Layer 6 of a small transformer language model trained on English Wikipedia (13 layers, counted from 0, width 64). Numbers have three digits each and are written without spaces.
A neuron adds its activation times its output weights to the MLP's output. To switch it off is to set its activation to zero at one token and run the rest of the model.

Output weights of the MLP neurons that the questions are about. A number n stands for (n - 500) times 0.0043.
n3: 673314638623660271403473488555554536498402359475522452515468403639741178721473452566539520584259513511422359372450476536272473539597532589520272567603445528790298299422591535716547702328497567
n10: 551500499501527612459777433482722483721462432481210453212451564554468799454567468534475630477385522469448422551548529291453706496628508609565567616458528367294602401278737396788321263603374396
n60: 484545568484396499368526396356523565581571605453498555508569638391444460448400532429649500501545572446509400687421465518395570548548480452589368447542706477304438522474501627425549553466536470
n77: 505678578409525543367537397640180418448313600715485499521438337471516631252550382190444452587446349563471499501225451497559587426615486719577706814415353630730548571477477426144467621778509497
n99: 461801507686378303438577264454747371542448543276618491213372531505371972179539575342518426693712667695705665641506123401583655455628393336396522682314515392609588602393395374543502713768471146
n102: 619545682436315382493449568449554571567462298257491475557351632494699414654530299487340487494603553330414572438376650425581407481410602567538572544336765679356450542576542424465501425589537559
n119: 369621492443450431519426450615564424402519647501514679345680505712566250561605473497529352662544451415248375581695542606464418442561508369528479396559459539449557491569312484564575710419419560
n123: 381356628568377386540381521513536527617312495572548488448441570546393439544426460354482469401494585377494649484581622462429454557430390538464701511654519316477405478565666417723640530505509602
n127: 312334624532288565505560499355656583396418178534480461594412548426621487475475517644495580541541540352684646513445498591709841222221555557624593313392771316333685522677283353577530671536513421
n137: 479646493496854541506558518493319636512523592449574294548583373392559440565351544496700410618495672364502525599548499475432547653486443454340200449399449555343317533442474597408419535482601571
n161: 556344432542461576554393646400589461283474397520538655516546561455533444610405614476686490515583455507587573382638678444581293387621504276468452324292383497578569468364457688638527396648486455
n165: 490332277316563542361392593533622479535417400733596301591457630449455520304542542446492490479436661576853496290382470617663252677410597392484562729574732481517350735572431844514275275396518422
n179: 440529466625271487429437435565683420394490422566424394579484499320469465611286585344431434696510450406316468662508547398476467705464370663549815693487400681324546457550405351387691669710732503
n202: 386418638532197580514694402559505609735463503254292478494381615528516433219472536503468607578518707476356418720771309488523597466578407752607538342482455449518558542450366474413593628346419522
n203: 385400412527504615451497601539502492524206528689622624528283482437637804562513496573496477476556541320464507426484426499453631477427401477449376532556419564500496370626531513463401437434568601
n226: 533384486653579486447373419560466657568442544393551416480416629492554308520489507600496449510398590445516530456473496590366620599499686384641660360423619470442588636429466395485386418454653397

Each question names a token from some text and the token that comes next. It shows the activations a of the neurons there, in the order above. A number n stands for (n - 500) times 0.0054.

Then comes g, the gradient of the next token's log-probability with respect to the MLP's output, scaled to length 1. A neuron's effect is roughly proportional to its activation times (output weights . g). A number n stands for (n - 500) times 0.0011.

" all", then "ow"
a: 511495487494479604476487473557657482469477483487
g: 493447456586479642374486381551477554285517371544403479366747420507509714729566763393318475693490396469330563512422450310732545502358526329462520575695591431464627415619332555536453473541602447
Which neuron, switched off, lowers the next token's probability most? n161

" follow", then "up"
a: 496471499475492469486472483472648477506484508479
g: 368302383529582598483597324431612546423605773487536517574744521347439693562518469368447551490619484391583598363416511358592477360614415439614503510719435486477568317429264431664507597681284471
Which two neurons, each switched off alone, lower its probability most, in order? n161, n102

" has", then " ar"
a: 469483633481615469472473525469470485472475516470
g: 471429390509685440605499486343449620521399564561675462619366509532386443547489417502498522398427519495452301397576558424099571548570446565754337556365523462467793483665433438688580475744514435
Which neuron, switched off, raises the next token's probability most? n99

" the", then " D"
a: 537543718470499567484483474618574469469469472490
g: 400509526484715398496386701447371512382404975663554533619591510401379498673476525268393470408712550309510488513546500599431520419518519598471625504548533356494433500556544281545439556397381440
Which neuron, switched off, lowers the next token's probability most? n137

"e", then "lected"
a: 496500481488475499492695500494494496482495487469
g: 301469525395348388384474555560566396612597528371505467559565393575333784525584537534572676525594481738324582356579607189575546570496373464533483503627515358423806435468608370499409461372445612
Which neuron, switched off, raises the next token's probability most? n99

",", then " arch"
a: 494490698497486469489478546470479480476476474482
g: 616540540525726279547732668394259662451506633403518509660540410607306478539539654416523498618566484438361390530477395593547511634514290632539226588287417470454435302511550614482561522560444380
Which neuron, switched off, raises the next token's probability most? n127

" re", then "iter"
a: 474494475534535473553473474499498486485491492486
g: 557528361584651480441495626512613451401163473403591648511479555528199516374255509642681439638608437621362479497559775417624412476558330416623490492585530520521513573552577292381567559531474346
Which neuron, switched off, lowers the next token's probability most? n99

" that", then " title"
a: 767496645483488590488480470687520469470499553485
g: 492678480388684627549452451620459631510561347384590561415673463685382490497464851522456594430422573586515253607471498484593446502466360274498298560462306310607547544517531392571327405417638630
Which neuron, switched off, lowers the next token's probability most? n137

"resent", then "at"
a: 469764469862478494513663608472495500475479470684
g: 336677564576528797503301361457377409414543434522452641515757422538510532509518304414513406556548513403596524431544438414547571601330773561276279567548399592566478370582528644336606523597579347
Which neuron, switched off, lowers the next token's probability most? n77

" \"", then "sh"
a: 695475802491497506484469474499542501471470482478
g: 446412516348533627502549482460330255540709384242639463571469548665504451691611614517461525492645658497516488437596323607308388530529546273298386518411338591600354469401609637649489610607608527
Which neuron, switched off, lowers the next token's probability most? n3

"16", then "th"
a: 470482471481484470490695489469486500490470620492
g: 328494481568564683517461577561454746393566578304480402609387502758389542706807595567452416420398400296392598485498500399398650522360533448485379630331372600369504467302495638540569590554555437
Which neuron, switched off, lowers the next token's probability most? n203

"ated", then " that"
a: 476479469469493474471472469475474499488498473479
g: 460469507382302455344386508669458497506533336532478627624272548363567656418662544285561421494366466609625880407294594656540466551533551433568403547508652576434415411641375544335603493634496530
Which neuron, switched off, raises the next token's probability most? n77

" ex", then "pl"
a: 513469649769513472488473469488471479469474469477
g: 476528262293519648710516344596572603618376612460539548436313598398653665570463436535533503285419371471455652520613510524344230451699478530480465462587482527594674591332662322571511329489590456
Which neuron, switched off, lowers the next token's probability most? n127

"\n\n", then "=="
a: 592471600469476485471488714502624469625582469489
g: 325729519589512516530315557320606353528500484577410492410630584316681418239545257573421551333410702390451681543567405617635558467420535576515377561629430577517652524584355502434746467501390465
Which neuron, switched off, lowers the next token's probability most? n127

" to", then " R"
a: 827487704478656687480499490474469500478489474488
g: 458638443470603534641483399573471548470524720663533474645483564434472626627665572260492597350626464329563489621524531573351297446560539401556518454391652371571310267552549376630217557603325356
Which neuron, switched off, lowers the next token's probability most? n99

";", then " Ind"
a: 480493509497499493483486469480479469481489471469
g: 416676481810621472603470581560541516284425699475301498572709578418484550433287497619462464591589574462490579643478609577432402502512540609577171535436364565480359430384562262599490387446526339
Which neuron, switched off, lowers the next token's probability most? n165

" offic", then "ers"
a: 477549473591491478475504493470487470488478571469
g: 569538710322548637625492465302431477561499459556778334401435577415446574514556595456440361345522529500585566567323499551533522390445491600508522372693477289734318437716298688520428404444427689
Which neuron, switched off, lowers the next token's probability most? n203

"===", then "2"
a: 747497564604493517495473499471507470493515471485
g: 540462474572457494522793429561390556663530264340487400371432517587556733486374389396542634435581506832546492595384468497644403501419720211394501473590675552441538522325599482410446498390524456
Which neuron, switched off, raises the next token's probability most? n3

"98", then "7"
a: 503472469494489507477557469678495500749471766518
g: 563472510392439535598443570318676652287495540591472456615635442695438453372441506557628759607439460499375472340450388290452160575591591464665550565536457598646451593408444473426667593450254522
Which neuron, switched off, raises the next token's probability most? n203

" L", then "ak"
a: 473486591495498473470473469827667500495535473469
g: 434514493431476554650471285510858564602618323341481405562548363565469579802442429574474546469361383470552529348604413564396410435595542396497441567640320551296632609467288642547651406489512620
Which neuron, switched off, lowers the next token's probability most? n161

"A", then " for"
a: 469500518496496710551514496470488494483950863587
g: 628546441610372674402370532322491330521410484620427542233621647433627470504427574512434479369422488467429580551419344651611567433506660599136490407819426526499479516490578673388492546666522566
Which neuron, switched off, lowers the next token's probability most? n203

"(", then "4"
a: 469499681498470469490469500479475491487469477469
g: 562370342509506284392629487498453470499486350485608514312361501689488545475447362318625432493476463589385509652524434498617447429476763466296741479512715417317444450644686499509511733556717552
Which neuron, switched off, lowers the next token's probability most? n60

"otes", then " |"
a: 505721477478469491470691472531490499494479478762
g: 524570346640706644667602431687532551361544652523548424469383129555486651547532455473631522411361406628628394643465703307427527497420528438508651514398538429566423585392447258449424545307527466
Which neuron, switched off, lowers the next token's probability most? n10

"ener", then "ative"
a: 476469470487490518472476471470471493473496469484
g: 481535508361479411478469516429526585445387474379424495724483366239350637524431436596609464501466318489675483417529621449742312442595412572495563579792607439589268388640422526500591732545374687
Which neuron, switched off, lowers the next token's probability most? n10

" it", then " not"
a: 474484527491479470470495503563582469493499471469
g: 540523297724534515458413484454522366433484422689374472361341470520465540479499543374341445744402420442477552513392482683471623515356829700314592548676446639500440398475316606471650511623444671
Which neuron, switched off, raises the next token's probability most? n161

" arch", then "it"
a: 525484576473470806474473484500469473487478472500
g: 608683417661613609364441598515371558447564240348403607434484459647614583669596525553465458636414518510634715405372669327402479466254593426391371402476322663487391413547367686638527552527454432
Which neuron, switched off, raises the next token's probability most? n60

"ur", then "ated"
a: 497485555490495516479654497469483646477469480469
g: 557496583591433343354247564527682478553370425394496720514419529595483645468349464416494481579621602622427589691695664295653405495680304513526402368538540454403460520409611431610357418341389716
Which neuron, switched off, raises the next token's probability most? n165

" when", then "ever"
a: 919497652485495570488479474508480487477499580490
g: 649484536543219659408508503438387559321677455642308588454426594484570562576411494316471483441616385371362554465280530568598405461536551250368604419603585499639474468554306615499630617709645674
Which neuron, switched off, raises the next token's probability most? n3

" of", then " w"
a: 469488606471487488472469502472482498492486469491
g: 562352601631462533513648426482544652500330280361402507508624409616337259404368583604558651642365569682346511551524426348466610496401440619639381532485281493471644313540541546735557541378578643
Which neuron, switched off, raises the next token's probability most? n3